Layer 5 of a small transformer language model trained on English Wikipedia (9 layers, counted from 0, width 96).
A neuron's activation on a vector x is quick GELU(weights . x + bias), where the dot is the dot product. Quick GELU of z is z times sigmoid(1.702 z).
The model reads these tokens: "1" " |" "\n" "|" " " " |" " Bu" "ha" "y" " |" " " "4" "." "4" "6" " |" " " "1" " |" " +" "1" " |" "\n" "|" " " " |" " An" "ak" " Min"

The vector x that enters this layer's MLP at each token. A number n stands for (n - 500) times 0.0063.
0 "1": 654 476 541 419 347 317 516 385 531 395 704 512 490 570 635 594 732 490 540 226 951 453 606 610 514 658 407 585 571 573 412 505 636 400 404 494 480 477 472 306 444 439 429 577 617 734 548 468 425 926 368 459 513 551 282 365 462 479 547 588 385 491 636 268 521 513 516 515 621 569 505 471 538 350 480 548 721 458 447 416 398 343 351 226 485 391 623 502 472 511 439 747 439 473 295 500
1 " |": 627 419 531 443 369 292 483 494 580 443 709 551 498 551 681 656 667 521 595 252 952 465 527 536 564 669 465 588 538 566 524 536 648 343 445 538 477 446 494 370 492 415 417 555 624 692 561 411 423 931 386 407 559 531 290 281 494 502 529 508 353 370 604 277 479 483 557 525 654 558 534 480 505 410 458 495 692 418 508 366 386 348 315 225 473 413 555 518 493 477 434 745 470 558 344 517
2 "\n": 651 695 524 443 343 522 616 504 476 565 564 607 383 605 700 603 816 554 586 275 803 403 651 469 569 719 416 647 472 454 703 588 704 382 417 433 524 383 619 478 380 308 467 460 516 616 609 327 548 765 361 520 506 578 394 408 505 478 607 436 260 249 679 262 309 532 520 588 715 475 627 353 737 443 430 523 642 376 611 449 340 321 365 188 370 460 374 390 547 536 345 787 487 460 296 486
3 "|": 600 426 591 442 413 278 468 476 646 422 660 597 527 575 674 599 687 480 569 298 885 455 557 562 586 718 425 588 502 627 632 623 679 326 446 464 550 422 560 316 483 432 496 588 481 711 539 367 439 810 453 402 594 536 315 245 567 475 517 430 356 325 661 238 462 481 556 503 663 554 607 523 529 341 521 452 763 384 584 368 364 353 306 211 333 454 492 566 525 492 414 772 418 539 296 506
4 " ": 567 600 521 495 331 436 488 482 564 522 781 598 467 504 570 513 910 395 562 336 756 414 577 549 464 675 487 552 449 564 612 537 676 396 376 375 589 362 631 410 424 433 445 546 322 668 715 346 428 755 437 440 541 439 326 290 716 475 792 476 356 338 641 178 493 528 490 559 629 568 610 576 580 256 509 475 813 468 525 442 413 316 392 230 321 476 473 589 468 488 359 679 455 533 311 444
5 " |": 694 455 602 535 259 236 488 486 650 490 703 531 485 398 787 510 781 475 420 415 694 298 470 573 547 729 487 530 530 770 612 619 610 438 507 417 736 287 590 378 418 435 529 598 423 461 623 446 287 808 547 533 515 486 406 478 750 637 564 404 358 209 756 379 382 540 538 541 515 521 621 594 625 389 531 600 721 304 480 390 225 401 330 192 261 527 416 377 395 458 340 692 456 584 387 478
6 " Bu": 450 563 577 538 320 245 720 674 626 463 587 507 582 593 536 701 849 530 514 371 736 461 649 559 538 544 411 499 256 506 484 474 313 398 491 340 799 256 809 598 495 512 475 556 278 578 629 460 383 739 501 542 504 578 287 549 621 542 550 618 528 549 673 325 292 674 541 420 537 474 590 409 524 339 548 525 662 596 712 382 240 305 337 156 297 501 332 412 554 301 185 645 338 646 423 600
7 "ha": 556 567 639 449 458 438 813 637 640 669 698 640 490 497 402 557 808 518 339 430 767 499 398 504 530 466 389 633 456 381 569 420 437 488 491 372 764 394 527 503 273 339 396 600 136 582 507 204 636 787 568 698 441 403 531 720 703 753 392 515 494 435 367 478 465 352 494 471 603 404 587 548 611 169 525 330 588 357 744 419 284 401 469 628 334 555 520 386 665 299 304 462 192 524 463 643
8 "y": 558 555 817 398 368 428 597 383 414 704 543 598 514 555 480 449 825 441 456 472 636 430 458 511 593 632 467 561 384 341 617 507 477 481 562 375 740 487 450 483 512 397 484 577 147 706 695 118 540 937 494 563 328 524 556 552 590 552 631 465 569 322 549 591 265 412 550 658 728 391 699 413 482 225 486 246 744 411 590 215 394 387 502 572 447 331 483 579 720 420 543 361 322 479 337 576
9 " |": 720 478 789 454 353 275 530 586 519 632 640 659 570 559 566 531 831 428 559 414 565 293 348 519 576 691 546 660 530 700 442 605 447 434 614 530 572 419 583 383 449 231 404 495 411 671 765 319 313 719 498 517 460 529 573 398 577 533 567 490 370 174 634 574 425 286 631 571 701 460 854 461 488 294 493 397 751 197 564 366 284 314 518 288 330 358 512 469 630 441 316 663 544 595 322 535
10 " ": 587 645 656 471 161 461 528 704 482 504 772 596 550 544 598 472 896 317 603 421 636 543 523 588 468 686 490 622 440 595 528 628 452 454 460 401 490 416 587 450 354 250 453 520 405 576 854 444 435 715 409 395 523 484 408 359 563 500 860 570 329 268 692 342 425 470 565 509 562 495 711 353 547 304 354 361 694 418 475 452 476 314 509 296 357 473 321 543 611 486 373 703 448 644 273 503
11 "4": 739 565 703 496 104 364 492 602 563 412 727 591 560 542 539 560 733 392 422 386 575 483 553 479 480 629 443 668 483 626 741 682 430 400 546 435 564 403 759 386 225 453 608 542 412 609 706 667 319 823 359 506 513 592 527 517 508 602 662 761 325 507 637 396 433 473 578 539 574 561 688 346 520 342 460 346 671 429 495 482 493 301 324 219 275 611 324 399 480 404 291 709 393 491 198 319
12 ".": 629 559 755 439 106 433 478 510 458 724 585 539 474 565 575 538 584 481 436 348 673 515 620 532 551 612 403 629 374 466 672 682 412 646 524 457 634 445 520 407 400 387 459 702 303 573 556 564 582 833 437 312 532 483 539 536 404 651 705 839 421 326 667 488 362 442 658 668 611 451 714 484 517 361 221 490 727 478 339 373 447 417 400 199 439 425 514 465 390 337 155 635 356 622 338 387
13 "4": 751 456 869 579 120 297 714 510 578 472 667 597 438 589 544 663 777 518 521 294 453 484 505 350 453 584 501 792 503 536 832 626 326 434 592 549 675 474 736 294 370 319 502 593 317 647 515 630 396 705 332 508 509 365 635 560 448 526 621 701 466 504 646 524 416 315 601 535 659 306 479 447 591 148 384 471 652 507 246 411 548 370 378 230 264 659 464 525 529 463 286 661 410 574 402 384
14 "6": 732 585 788 513 99 279 734 447 548 574 697 640 460 697 486 561 631 444 565 353 520 625 608 458 561 539 439 681 511 581 722 604 363 373 578 569 597 464 660 197 515 339 509 527 304 755 501 639 421 665 462 389 486 350 616 658 397 653 473 667 466 537 727 658 484 178 628 561 544 355 450 275 602 142 256 448 615 443 383 405 550 358 405 288 383 513 543 600 535 468 190 568 379 656 347 485
15 " |": 746 576 725 389 235 433 645 489 530 545 659 601 486 723 528 748 741 512 578 236 705 472 578 426 570 630 427 615 552 732 735 639 345 537 654 609 434 426 542 286 463 229 532 510 345 782 547 529 445 647 460 391 569 357 646 447 498 457 459 494 410 260 693 616 313 250 751 606 675 491 630 375 516 339 197 445 452 330 404 216 364 377 450 393 334 439 505 633 490 429 365 608 575 597 381 576
16 " ": 590 626 826 478 129 581 669 678 466 540 732 633 496 680 498 691 878 410 640 311 721 568 630 463 474 583 400 608 485 581 689 654 387 488 433 414 334 418 571 435 360 181 515 495 398 667 704 579 440 598 357 354 558 444 569 419 618 411 794 386 338 330 636 374 319 435 666 562 559 470 589 358 593 363 327 424 389 484 445 374 458 381 459 397 353 453 359 610 544 560 409 671 604 549 311 407
17 "1": 793 548 870 472 198 624 637 675 470 463 692 569 509 694 534 610 747 434 513 377 670 514 700 474 463 576 332 594 503 648 681 635 430 509 373 291 364 408 698 355 218 265 614 589 411 674 619 800 407 665 219 386 501 409 552 478 595 478 589 532 311 554 666 403 381 390 572 653 568 516 491 410 580 466 540 513 472 514 423 489 369 378 313 281 260 488 378 457 444 547 401 716 569 522 203 340
18 " |": 678 507 730 502 282 545 575 649 477 535 651 593 449 671 639 665 518 461 560 332 790 488 651 544 533 661 427 659 503 834 709 585 417 575 501 530 476 465 658 529 302 307 409 556 389 643 444 646 382 781 363 394 648 395 644 609 603 561 503 642 228 234 617 460 225 382 684 670 495 424 574 440 600 517 332 556 405 476 544 334 215 342 267 336 284 355 475 464 323 353 345 635 450 561 376 451
19 " +": 564 480 871 566 243 636 654 732 449 531 523 617 450 556 550 814 769 522 672 230 641 575 547 489 607 555 400 549 393 784 671 434 325 502 503 410 537 401 759 610 298 451 660 509 390 653 495 541 485 724 189 546 771 394 505 568 589 474 574 423 282 535 577 401 303 478 557 724 547 301 546 365 671 427 376 413 532 568 476 404 218 512 255 174 270 328 414 427 481 608 301 565 435 422 401 522
20 "1": 761 644 827 589 381 607 645 787 392 482 607 517 457 473 486 588 670 422 463 390 491 566 620 451 578 493 494 704 487 564 717 302 484 500 315 408 520 380 643 530 110 339 720 655 371 677 609 596 524 815 253 641 394 249 598 686 522 466 584 577 265 433 623 414 367 300 382 697 605 482 463 503 681 338 492 415 586 572 571 383 281 348 206 339 294 474 389 431 697 551 355 587 455 571 324 384
21 " |": 702 677 742 569 448 447 629 751 366 606 582 587 395 552 567 609 505 381 546 307 613 519 580 504 581 593 590 660 515 789 777 317 526 515 467 506 575 343 636 521 342 319 507 607 425 651 557 501 483 826 438 574 515 289 726 742 586 505 521 503 173 121 519 488 260 340 544 687 527 480 623 408 593 364 367 390 473 399 735 251 95 345 343 357 337 390 545 460 477 388 410 570 433 656 413 480
22 "\n": 613 737 643 491 374 574 700 593 382 628 464 591 374 648 668 622 739 502 584 254 590 466 662 400 588 659 424 655 446 515 817 434 579 418 471 438 524 312 728 564 265 392 471 492 491 596 633 338 665 726 405 671 428 460 544 627 507 309 645 322 189 211 495 416 256 529 469 655 665 436 605 338 773 446 381 481 539 385 694 435 317 298 412 313 350 524 368 389 580 541 213 771 539 556 281 467
23 "|": 629 424 651 486 435 328 501 436 636 469 655 637 508 593 603 564 667 485 601 275 831 447 576 591 532 714 420 642 496 721 792 631 687 346 467 400 576 402 641 296 493 434 529 618 475 719 515 359 453 768 522 441 602 445 417 321 626 414 462 352 293 293 660 231 446 497 533 487 646 536 583 508 554 337 473 419 783 400 619 328 335 350 277 220 278 451 445 558 503 492 399 757 443 571 257 479
24 " ": 593 610 582 522 288 540 547 400 564 600 770 559 444 502 504 488 899 464 561 297 682 356 561 580 440 639 516 585 495 574 686 487 733 397 342 298 626 318 696 407 413 416 474 617 351 651 762 337 477 731 464 464 492 350 409 378 799 466 777 397 347 377 625 164 471 613 459 493 614 538 546 595 602 283 462 472 765 485 600 368 401 306 392 260 263 452 488 557 422 518 361 609 522 536 337 430
25 " |": 654 483 624 572 296 245 463 463 624 507 678 532 437 484 724 439 782 504 419 444 677 273 510 589 537 688 525 510 531 797 654 622 597 430 519 449 721 264 671 365 378 488 525 640 391 510 606 458 307 813 549 591 491 451 432 454 805 587 587 309 381 176 727 325 413 546 514 553 482 541 588 579 626 430 498 608 717 332 483 353 173 403 308 259 263 570 402 394 382 460 376 651 498 614 310 508
26 " An": 624 480 685 451 273 205 602 556 592 463 712 700 491 462 523 671 631 422 506 459 628 385 655 597 678 708 505 583 321 587 655 822 390 480 231 349 783 260 488 483 326 387 465 641 332 733 548 424 392 862 563 676 411 408 189 465 665 408 665 485 437 305 598 374 359 641 510 491 414 545 455 345 623 531 434 488 701 396 661 533 378 515 535 258 357 383 374 445 568 485 330 679 253 511 429 572
27 "ak": 672 580 569 466 447 391 621 391 616 546 516 562 401 742 535 648 805 558 362 390 693 248 390 297 494 745 312 701 507 660 394 680 348 431 358 423 727 407 697 483 258 394 430 572 293 543 540 394 395 955 497 810 492 293 503 519 622 537 675 515 592 379 514 470 476 537 442 521 654 468 482 517 602 367 626 301 629 523 646 545 366 403 420 483 373 537 386 414 686 408 382 443 22 553 344 532
28 " Min": 533 448 620 504 526 545 470 527 580 769 558 580 540 709 400 629 736 272 484 466 524 440 625 648 450 649 612 680 433 467 289 643 299 543 343 397 695 294 775 450 386 249 483 527 252 683 510 322 445 894 498 682 558 436 274 502 595 574 596 336 458 434 551 648 481 609 473 592 558 408 652 423 504 291 494 310 643 286 658 448 489 517 437 175 388 185 582 511 669 522 372 471 284 652 148 770

Each question shows the input weights of one neuron of the MLP. A number n stands for (n - 500) times 0.0025.

n236 (bias -0.069): 161 416 461 385 534 490 430 627 445 468 720 579 400 456 461 478 365 481 587 792 519 584 670 355 562 435 526 353 539 546 458 485 585 555 591 502 506 407 474 558 527 374 509 458 573 472 482 446 256 608 397 345 395 395 422 564 532 412 655 385 619 719 488 499 696 497 575 418 775 389 369 505 377 462 537 582 550 500 417 337 608 402 555 405 369 524 546 700 418 592 367 442 505 590 565 422
On which token does it fire most? 4 " "

n29 (bias -0.337): 402 275 417 637 527 607 517 481 507 429 762 575 300 439 645 442 364 556 559 711 521 564 492 402 506 253 288 503 465 439 338 447 545 753 481 559 489 685 802 475 486 371 593 698 543 541 560 506 446 456 567 603 380 642 557 745 419 319 238 377 266 403 511 461 473 575 650 577 527 458 439 371 568 501 497 465 584 591 673 454 595 490 642 514 344 574 377 747 384 398 401 576 517 342 474 553
On which token does it fire most, and how strongly? 22 "\n", at about 1.1

n189 (bias -0.321): 639 524 582 483 505 401 355 645 527 415 648 436 312 362 651 418 472 183 588 420 739 556 692 504 396 448 402 295 494 341 347 556 348 514 516 571 579 545 488 464 550 469 536 425 605 428 496 460 304 492 655 524 411 515 495 493 394 622 563 609 649 745 355 442 430 402 580 425 400 441 522 582 354 625 446 800 472 465 429 543 383 501 412 716 495 459 538 295 400 469 646 319 616 370 421 570
On which token does it fire most? 0 "1"

n23 (bias -0.238): 324 448 416 579 505 686 532 345 698 393 500 478 618 345 486 679 678 417 560 524 485 630 489 302 324 634 507 543 404 173 316 486 573 543 567 546 569 655 405 478 414 495 278 484 575 414 538 490 447 482 730 577 490 596 571 640 504 326 559 572 599 422 563 439 536 471 383 623 686 489 444 542 528 286 264 418 367 556 485 512 387 456 463 496 520 424 414 413 576 418 648 566 496 433 614 476
On which three tokens does it fire most, strongest first? 7 "ha", 8 "y", 27 "ak"

n185 (bias -0.194): 442 412 460 486 516 523 496 623 580 416 424 654 479 429 699 490 456 494 447 396 473 356 417 656 582 414 471 604 526 396 462 640 656 480 583 289 487 542 403 409 663 405 483 561 645 823 266 571 392 338 458 753 400 519 579 741 425 414 389 459 573 394 565 437 488 479 541 444 333 496 375 748 456 341 400 373 495 407 577 468 564 443 448 674 511 613 612 685 498 561 649 425 543 491 446 565
On which token does it fire most? 23 "|"

n358 (bias -0.211): 691 600 553 312 330 572 615 500 660 604 471 244 584 281 471 586 345 487 416 402 483 580 548 409 434 458 496 523 541 675 278 505 528 384 552 390 464 653 432 720 361 481 578 535 497 621 352 549 448 311 493 328 233 391 546 373 626 514 503 643 405 365 506 315 582 448 575 484 600 554 379 435 445 684 475 547 689 546 537 475 510 471 690 373 488 687 645 599 599 547 507 454 473 435 649 337
On which three tokens does it fire most, strongest first? 17 "1", 20 "1", 12 "."

n11 (bias -0.292): 570 434 613 622 605 438 596 447 390 695 412 429 767 403 558 492 524 401 406 380 339 405 392 610 401 432 445 112 340 531 433 436 457 352 762 424 432 593 471 483 744 464 620 576 612 364 450 798 527 597 526 531 388 738 301 304 733 616 495 612 572 244 429 307 506 637 410 530 579 504 323 423 604 555 261 762 438 655 419 614 402 436 435 645 366 700 638 498 579 499 450 322 506 700 426 358
On which token does it fire most? 25 " |"

n121 (bias -0.158): 477 555 455 326 544 491 458 503 411 352 316 424 739 469 413 433 544 588 547 429 588 666 582 398 571 788 464 482 544 521 517 561 623 359 390 363 413 445 380 438 528 494 401 396 591 623 462 408 405 400 767 485 459 545 469 514 438 712 647 676 302 395 384 583 441 499 430 420 474 596 533 503 423 441 557 563 537 477 568 538 589 427 281 559 376 468 520 515 646 513 555 333 541 518 922 392
On which token does it fire most? 3 "|"

n187 (bias -0.088): 576 461 398 582 435 575 323 460 511 366 542 309 614 524 421 447 533 529 608 642 602 412 525 535 426 423 731 775 549 384 562 481 551 466 612 451 391 549 377 550 515 480 662 534 593 390 344 486 489 788 273 451 408 423 657 734 547 391 609 522 734 652 469 643 362 529 687 485 471 419 420 474 443 424 357 596 507 396 198 450 375 470 814 432 561 602 411 548 291 526 668 412 586 324 552 407
On which token does it fire most, and how strongly? 13 "4", at about 1.8

n355 (bias -0.254): 368 383 366 295 567 550 480 640 575 560 355 366 530 437 311 395 322 626 424 340 629 448 434 398 403 602 767 502 585 561 393 756 517 666 539 500 361 564 352 450 459 573 284 457 494 547 614 511 474 562 346 295 589 593 631 555 284 493 445 567 423 386 536 570 497 473 479 439 549 517 359 538 709 652 398 610 535 602 652 567 532 513 389 451 464 559 630 586 441 546 529 414 719 546 670 275
On which token does it fire most? 18 " |"

n108 (bias -0.266): 470 319 367 630 650 434 587 617 488 326 390 402 566 590 553 464 548 590 314 511 482 597 480 441 583 441 631 554 463 497 501 341 523 331 581 416 557 540 366 403 524 588 456 603 377 522 525 455 411 648 613 423 451 668 522 443 373 580 477 635 569 417 465 539 561 585 595 544 425 466 424 375 662 564 473 561 427 447 453 534 402 522 618 616 494 391 489 789 581 516 478 583 322 523 561 631
On which three tokens does it fire most, strongest first? 7 "ha", 8 "y", 6 " Bu"

n102 (bias -0.137): 458 417 543 537 491 569 405 267 441 469 591 562 261 374 437 489 393 361 467 449 486 488 598 444 534 580 574 395 345 436 450 446 552 398 628 492 742 535 644 679 475 543 419 350 557 556 412 507 378 502 411 660 295 607 552 362 381 602 527 513 405 606 520 362 452 514 578 463 523 692 522 480 677 599 572 147 563 439 624 603 688 326 657 471 580 429 580 488 348 622 588 420 660 570 723 301
On which token does it fire most? 24 " "

n377 (bias -0.257): 584 510 406 527 528 473 312 613 421 266 499 397 432 589 558 483 362 519 722 503 398 608 546 533 536 605 283 357 314 419 288 330 462 503 603 522 352 670 586 659 466 442 637 561 353 562 406 691 529 688 734 522 578 599 450 460 651 341 305 450 567 577 508 490 539 524 530 569 384 564 315 647 452 425 234 498 476 441 555 231 555 456 377 443 609 467 479 612 275 567 462 436 494 432 468 407
On which token does it fire most? 18 " |"

n77 (bias -0.251): 496 624 460 584 599 481 537 727 688 558 441 514 618 529 395 438 505 466 445 643 478 295 354 581 597 518 667 327 634 547 393 583 689 601 594 321 454 455 557 612 422 705 595 368 459 593 499 593 561 546 694 461 489 547 564 555 564 365 391 475 485 266 542 481 627 519 564 476 610 384 648 432 463 461 330 429 582 547 312 585 475 483 617 747 527 411 482 588 297 465 508 629 532 577 527 411
Its two highest activations, in order, are on tokens 9 " |", 25 " |"

n129 (bias -0.252): 551 654 498 475 495 546 429 822 432 478 462 473 652 445 536 548 427 571 494 475 478 506 314 600 604 556 521 649 570 480 425 539 514 512 479 759 371 570 406 262 445 367 475 429 436 451 515 508 412 319 478 592 412 507 487 405 459 454 473 795 510 386 222 259 456 748 467 550 598 689 526 495 405 662 489 564 668 582 521 483 633 412 586 570 572 526 533 655 455 525 324 398 635 288 391 446
On which token does it fire most? 10 " "

n190 (bias -0.047): 421 453 407 433 517 426 524 528 452 436 665 684 408 558 499 357 609 560 536 682 570 620 528 519 458 345 606 494 479 601 543 518 655 581 407 510 512 530 601 617 490 312 479 484 405 404 595 563 623 531 302 630 654 577 430 571 436 461 370 514 487 482 379 483 402 388 645 390 442 292 430 475 550 575 525 459 519 586 331 474 673 437 366 482 642 327 502 341 661 514 519 278 460 454 728 480
On which token does it fire most, and how strongly? 19 " +", at about 1.2

n57 (bias -0.397): 577 526 383 474 414 462 424 367 639 655 572 524 761 360 211 611 312 655 670 638 545 575 421 355 736 562 646 367 480 366 574 580 517 486 300 349 504 443 368 286 423 430 481 294 627 527 725 657 352 561 248 648 425 583 403 429 431 352 494 619 463 436 609 620 467 320 284 614 357 483 362 472 375 517 514 500 548 552 517 558 725 561 306 712 553 622 386 497 448 632 539 341 452 388 646 606
On which token does it fire most? 26 " An"

n294 (bias -0.053): 411 412 330 391 539 579 557 620 342 403 569 489 418 470 388 470 438 697 200 568 575 641 548 480 540 681 523 607 419 578 505 367 477 593 434 595 569 363 579 622 437 458 379 455 634 649 592 665 487 509 482 581 483 465 564 459 728 461 347 547 470 357 464 663 535 368 543 463 503 659 591 449 513 446 414 488 446 294 536 453 576 460 534 563 458 613 490 733 434 563 508 298 645 557 533 417
On which token does it fire most? 21 " |"

n367 (bias -0.253): 362 344 275 631 536 399 676 328 836 382 457 641 555 447 289 582 432 487 472 317 486 414 453 520 317 463 519 598 288 545 439 402 469 603 396 569 486 656 457 561 377 401 496 620 500 588 338 512 386 534 527 352 691 457 277 586 340 517 427 345 429 652 507 525 778 498 590 477 673 630 490 441 608 412 582 564 358 355 504 540 431 575 575 591 781 269 395 461 460 481 322 354 463 552 644 562
On which token does it fire most? 28 " Min"

n375 (bias -0.131): 615 471 377 532 682 437 584 591 436 620 788 513 546 527 466 652 376 502 538 581 415 558 580 429 445 605 473 241 295 438 355 556 641 576 495 405 337 598 427 612 533 534 497 640 493 435 384 702 377 440 417 545 527 648 479 208 462 478 720 486 493 533 617 388 377 434 280 406 562 374 505 370 639 492 448 469 362 456 471 628 425 479 676 583 619 560 519 723 575 295 477 427 638 462 340 515
On which token does it fire most? 16 " "

n220 (bias -0.292): 409 455 475 533 535 480 476 422 409 364 717 386 481 464 665 475 447 738 441 517 451 568 450 441 553 445 346 641 327 431 598 437 446 402 407 524 455 515 528 723 336 605 421 463 583 405 673 723 429 637 531 312 501 625 595 461 423 337 414 584 442 702 318 473 376 559 545 536 528 357 612 712 417 526 638 612 409 620 633 480 547 418 338 639 475 604 501 395 528 594 611 692 353 356 367 531
On which token does it fire most? 11 "4"

n270 (bias -0.163): 411 519 230 329 695 549 502 434 602 419 457 513 589 462 373 521 537 549 466 466 564 552 510 566 440 480 594 513 465 419 520 470 325 404 562 542 452 750 699 770 734 616 358 580 497 466 476 424 366 451 468 620 471 421 434 575 402 510 497 480 574 575 560 611 504 542 469 404 591 423 657 443 482 456 508 387 555 534 453 602 305 508 556 428 559 514 436 711 539 480 356 470 472 478 305 437
On which token does it fire most? 6 " Bu"

n262 (bias -0.129): 409 392 427 493 699 536 579 459 569 474 410 451 422 497 315 473 634 487 419 725 402 361 350 359 456 595 442 425 487 539 388 320 661 571 436 646 489 386 436 489 532 489 378 443 503 425 649 427 402 525 273 545 585 505 598 517 412 410 443 568 380 480 379 570 650 459 519 488 431 432 619 431 411 465 406 630 847 512 463 388 719 560 550 440 644 455 519 524 665 630 412 539 610 570 557 491
On which token does it fire most? 9 " |"

n107 (bias -0.344): 565 236 583 480 820 559 403 702 540 468 416 445 611 315 692 691 616 603 752 616 556 549 440 452 642 367 411 362 564 723 329 544 566 319 362 485 407 480 689 627 341 416 792 600 618 379 377 597 696 547 432 417 380 702 518 677 489 491 547 444 420 384 484 532 439 695 205 498 509 582 475 363 388 489 617 665 388 328 357 305 432 692 538 465 473 476 632 487 439 442 548 421 543 624 524 433
On which token does it fire most? 19 " +"

n290 (bias -0.147): 653 373 596 372 456 589 483 337 752 473 589 688 708 375 581 400 309 517 523 548 183 595 248 372 594 736 331 326 432 536 463 395 518 394 540 609 333 728 427 359 487 320 456 661 588 501 465 491 583 499 531 577 258 566 321 398 679 503 459 483 347 688 473 302 552 668 420 690 395 423 485 479 449 450 641 741 532 665 656 602 478 461 561 567 484 297 478 454 458 738 652 619 445 590 527 593
On which three tokens does it fire most, strongest first? 26 " An", 0 "1", 3 "|"

n210 (bias -0.297): 494 407 217 466 382 617 100 596 454 591 599 593 471 502 589 559 587 507 463 329 596 703 474 492 736 585 576 450 569 305 398 346 605 641 536 598 377 762 684 366 583 408 294 542 397 513 302 532 444 405 198 627 535 681 457 428 595 431 536 394 565 714 416 383 348 316 354 361 532 553 339 607 457 475 505 373 551 518 546 480 475 661 597 642 434 686 429 638 537 436 454 464 509 538 568 418
On which token does it fire most, and how strongly? 1 " |", at about 0.12

n379 (bias -0.267): 397 366 537 574 390 391 461 516 595 544 418 422 497 482 560 652 473 494 528 511 361 469 343 459 530 497 435 457 648 542 505 300 546 468 504 428 383 417 536 555 474 582 395 449 605 850 404 576 353 227 485 611 612 462 233 705 410 545 309 561 475 575 436 623 584 592 627 596 398 530 519 501 501 297 437 591 574 612 507 414 395 448 536 476 384 621 440 586 498 577 400 485 482 393 436 703
On which token does it fire most? 19 " +"

n48 (bias -0.357): 529 470 416 412 705 664 678 540 476 562 376 438 250 531 731 519 469 372 375 432 557 579 808 505 364 525 359 250 297 188 261 373 467 485 761 458 384 491 586 481 549 375 514 525 513 447 323 548 521 534 537 573 571 687 410 501 391 503 397 366 534 313 400 432 524 582 467 373 708 552 338 747 532 467 477 366 731 527 427 517 557 435 494 242 577 578 391 361 506 401 501 398 634 525 709 400
Its two highest activations, in order, are on tokens 2 "\n", 6 " Bu"

n141 (bias -0.226): 552 442 689 691 538 450 466 391 705 581 561 539 393 492 492 513 499 627 484 412 719 446 342 323 433 817 562 446 447 478 465 477 493 548 468 390 493 589 424 554 448 577 509 495 728 512 494 697 553 511 589 582 266 706 577 538 422 312 366 488 507 565 559 739 598 373 383 531 466 719 476 553 464 475 238 380 422 413 411 484 525 489 629 642 445 714 459 784 402 674 554 602 418 406 621 315
On which three tokens does it fire most, strongest first? 15 " |", 13 "4", 14 "6"

n219 (bias 0.038): 493 512 536 692 601 437 543 645 382 387 398 535 422 487 554 489 480 338 530 557 535 352 375 585 522 582 627 492 444 470 377 580 699 654 549 446 455 397 644 553 608 441 446 502 565 655 496 538 565 567 421 330 557 413 437 444 410 648 475 536 613 502 548 693 403 568 520 612 550 691 624 319 383 396 591 402 518 291 551 375 803 491 662 502 400 657 530 382 401 407 607 612 338 562 567 621
On which token does it fire most? 28 " Min"

n368 (bias -0.192): 455 527 458 545 586 446 549 507 538 595 512 446 531 550 584 554 373 593 341 367 526 528 377 445 531 491 624 482 680 483 407 436 564 720 582 496 506 481 587 327 728 415 443 407 610 547 573 329 618 414 399 676 533 572 538 448 440 514 445 515 432 340 555 443 457 538 573 571 421 540 551 403 316 642 482 573 405 484 462 445 485 640 490 454 694 277 806 530 421 470 454 479 463 581 533 529
On which three tokens does it fire most, strongest first? 1 " |", 21 " |", 15 " |"

n14 (bias -0.067): 597 580 531 490 395 426 527 578 460 465 269 421 457 360 509 456 498 371 548 343 479 269 551 587 519 387 536 605 698 384 474 601 273 596 546 609 560 668 383 477 688 436 539 434 465 487 521 490 425 459 366 564 609 627 431 350 439 487 500 631 630 456 401 504 554 438 570 497 524 605 385 498 335 496 524 376 478 362 407 633 552 490 572 432 571 555 559 406 641 670 506 676 343 437 638 538
On which token does it fire most? 13 "4"

n69 (bias -0.094): 429 561 534 619 554 545 439 455 640 305 550 579 481 606 587 397 442 523 509 280 380 513 526 508 529 401 538 359 313 206 479 170 601 533 534 766 337 505 839 576 557 503 557 470 462 556 422 370 509 543 585 683 604 535 439 437 437 420 467 469 415 497 459 478 550 280 561 421 703 579 396 415 422 596 455 552 544 539 513 590 414 391 542 488 616 584 541 501 459 614 581 511 699 527 472 489
On which token does it fire most, and how strongly? 22 "\n", at about 1.4

n293 (bias -0.259): 391 297 332 529 645 398 455 543 545 448 471 461 542 582 341 509 459 503 619 531 470 591 496 452 556 549 508 483 496 666 347 583 469 564 525 446 577 616 602 540 448 482 450 430 431 391 716 499 563 520 636 620 298 609 445 262 508 638 550 532 521 555 497 733 583 545 438 427 390 520 645 566 435 441 571 529 568 404 550 557 493 645 528 524 509 403 534 419 634 425 506 399 442 477 470 524
On which three tokens does it fire most, strongest first? 28 " Min", 27 "ak", 9 " |"

n98 (bias -0.008): 607 385 425 503 527 472 539 597 312 523 565 531 495 485 439 362 503 434 383 542 457 393 480 431 581 281 544 594 355 562 526 516 607 380 558 689 445 506 444 415 552 311 471 275 594 495 678 328 534 464 561 560 580 529 301 593 422 605 445 814 487 531 616 509 412 451 432 455 452 532 515 521 604 692 691 595 359 437 572 549 442 390 617 471 410 546 620 641 323 552 388 446 654 447 549 411
On which token does it fire most? 9 " |"

n225 (bias -0.288): 316 533 361 536 567 602 712 347 438 509 216 558 506 618 372 595 478 352 490 465 457 524 604 534 430 753 449 245 523 405 514 577 456 395 667 472 387 827 329 538 514 515 283 625 504 522 461 416 711 714 403 380 264 490 453 659 519 487 454 385 605 601 561 482 619 503 307 490 528 635 417 336 541 519 546 599 640 451 245 391 472 301 531 441 414 576 411 537 516 292 627 324 397 225 728 511
On which token does it fire most? 8 "y"

n232 (bias -0.066): 522 292 487 437 518 498 620 605 564 667 384 390 734 635 375 472 601 414 711 414 530 605 612 445 277 286 535 397 341 536 607 437 513 436 475 549 524 489 206 591 652 607 500 483 612 632 577 552 391 430 653 411 329 852 520 378 262 468 626 396 517 295 411 446 789 517 338 712 454 424 568 520 711 597 391 309 523 609 462 460 390 388 495 512 536 497 543 197 514 561 404 425 457 470 494 577
On which token does it fire most? 22 "\n"

n162 (bias -0.135): 360 551 507 481 458 505 350 349 584 605 483 469 459 513 525 680 364 467 620 576 373 524 438 409 516 454 573 579 387 432 557 769 402 459 395 359 331 561 408 395 608 620 586 454 660 467 561 823 455 554 255 594 551 428 480 542 400 605 334 727 386 745 538 427 499 369 555 429 506 610 482 608 524 507 496 474 547 580 584 556 356 612 512 486 431 444 410 308 323 579 395 455 316 599 702 330
On which token does it fire most, and how strongly? 11 "4", at about 1.9

n1 (bias -0.118): 538 501 670 469 417 426 600 333 413 245 478 405 670 539 651 498 525 561 550 898 439 565 595 543 568 466 404 552 425 405 436 472 656 554 399 329 498 482 548 471 520 575 362 526 806 509 345 425 616 540 591 382 538 575 440 446 668 389 627 549 611 443 494 493 476 369 355 431 504 414 434 624 443 416 338 353 338 450 456 604 515 227 580 634 454 575 436 398 422 536 674 632 410 504 559 516
On which token does it fire most? 0 "1"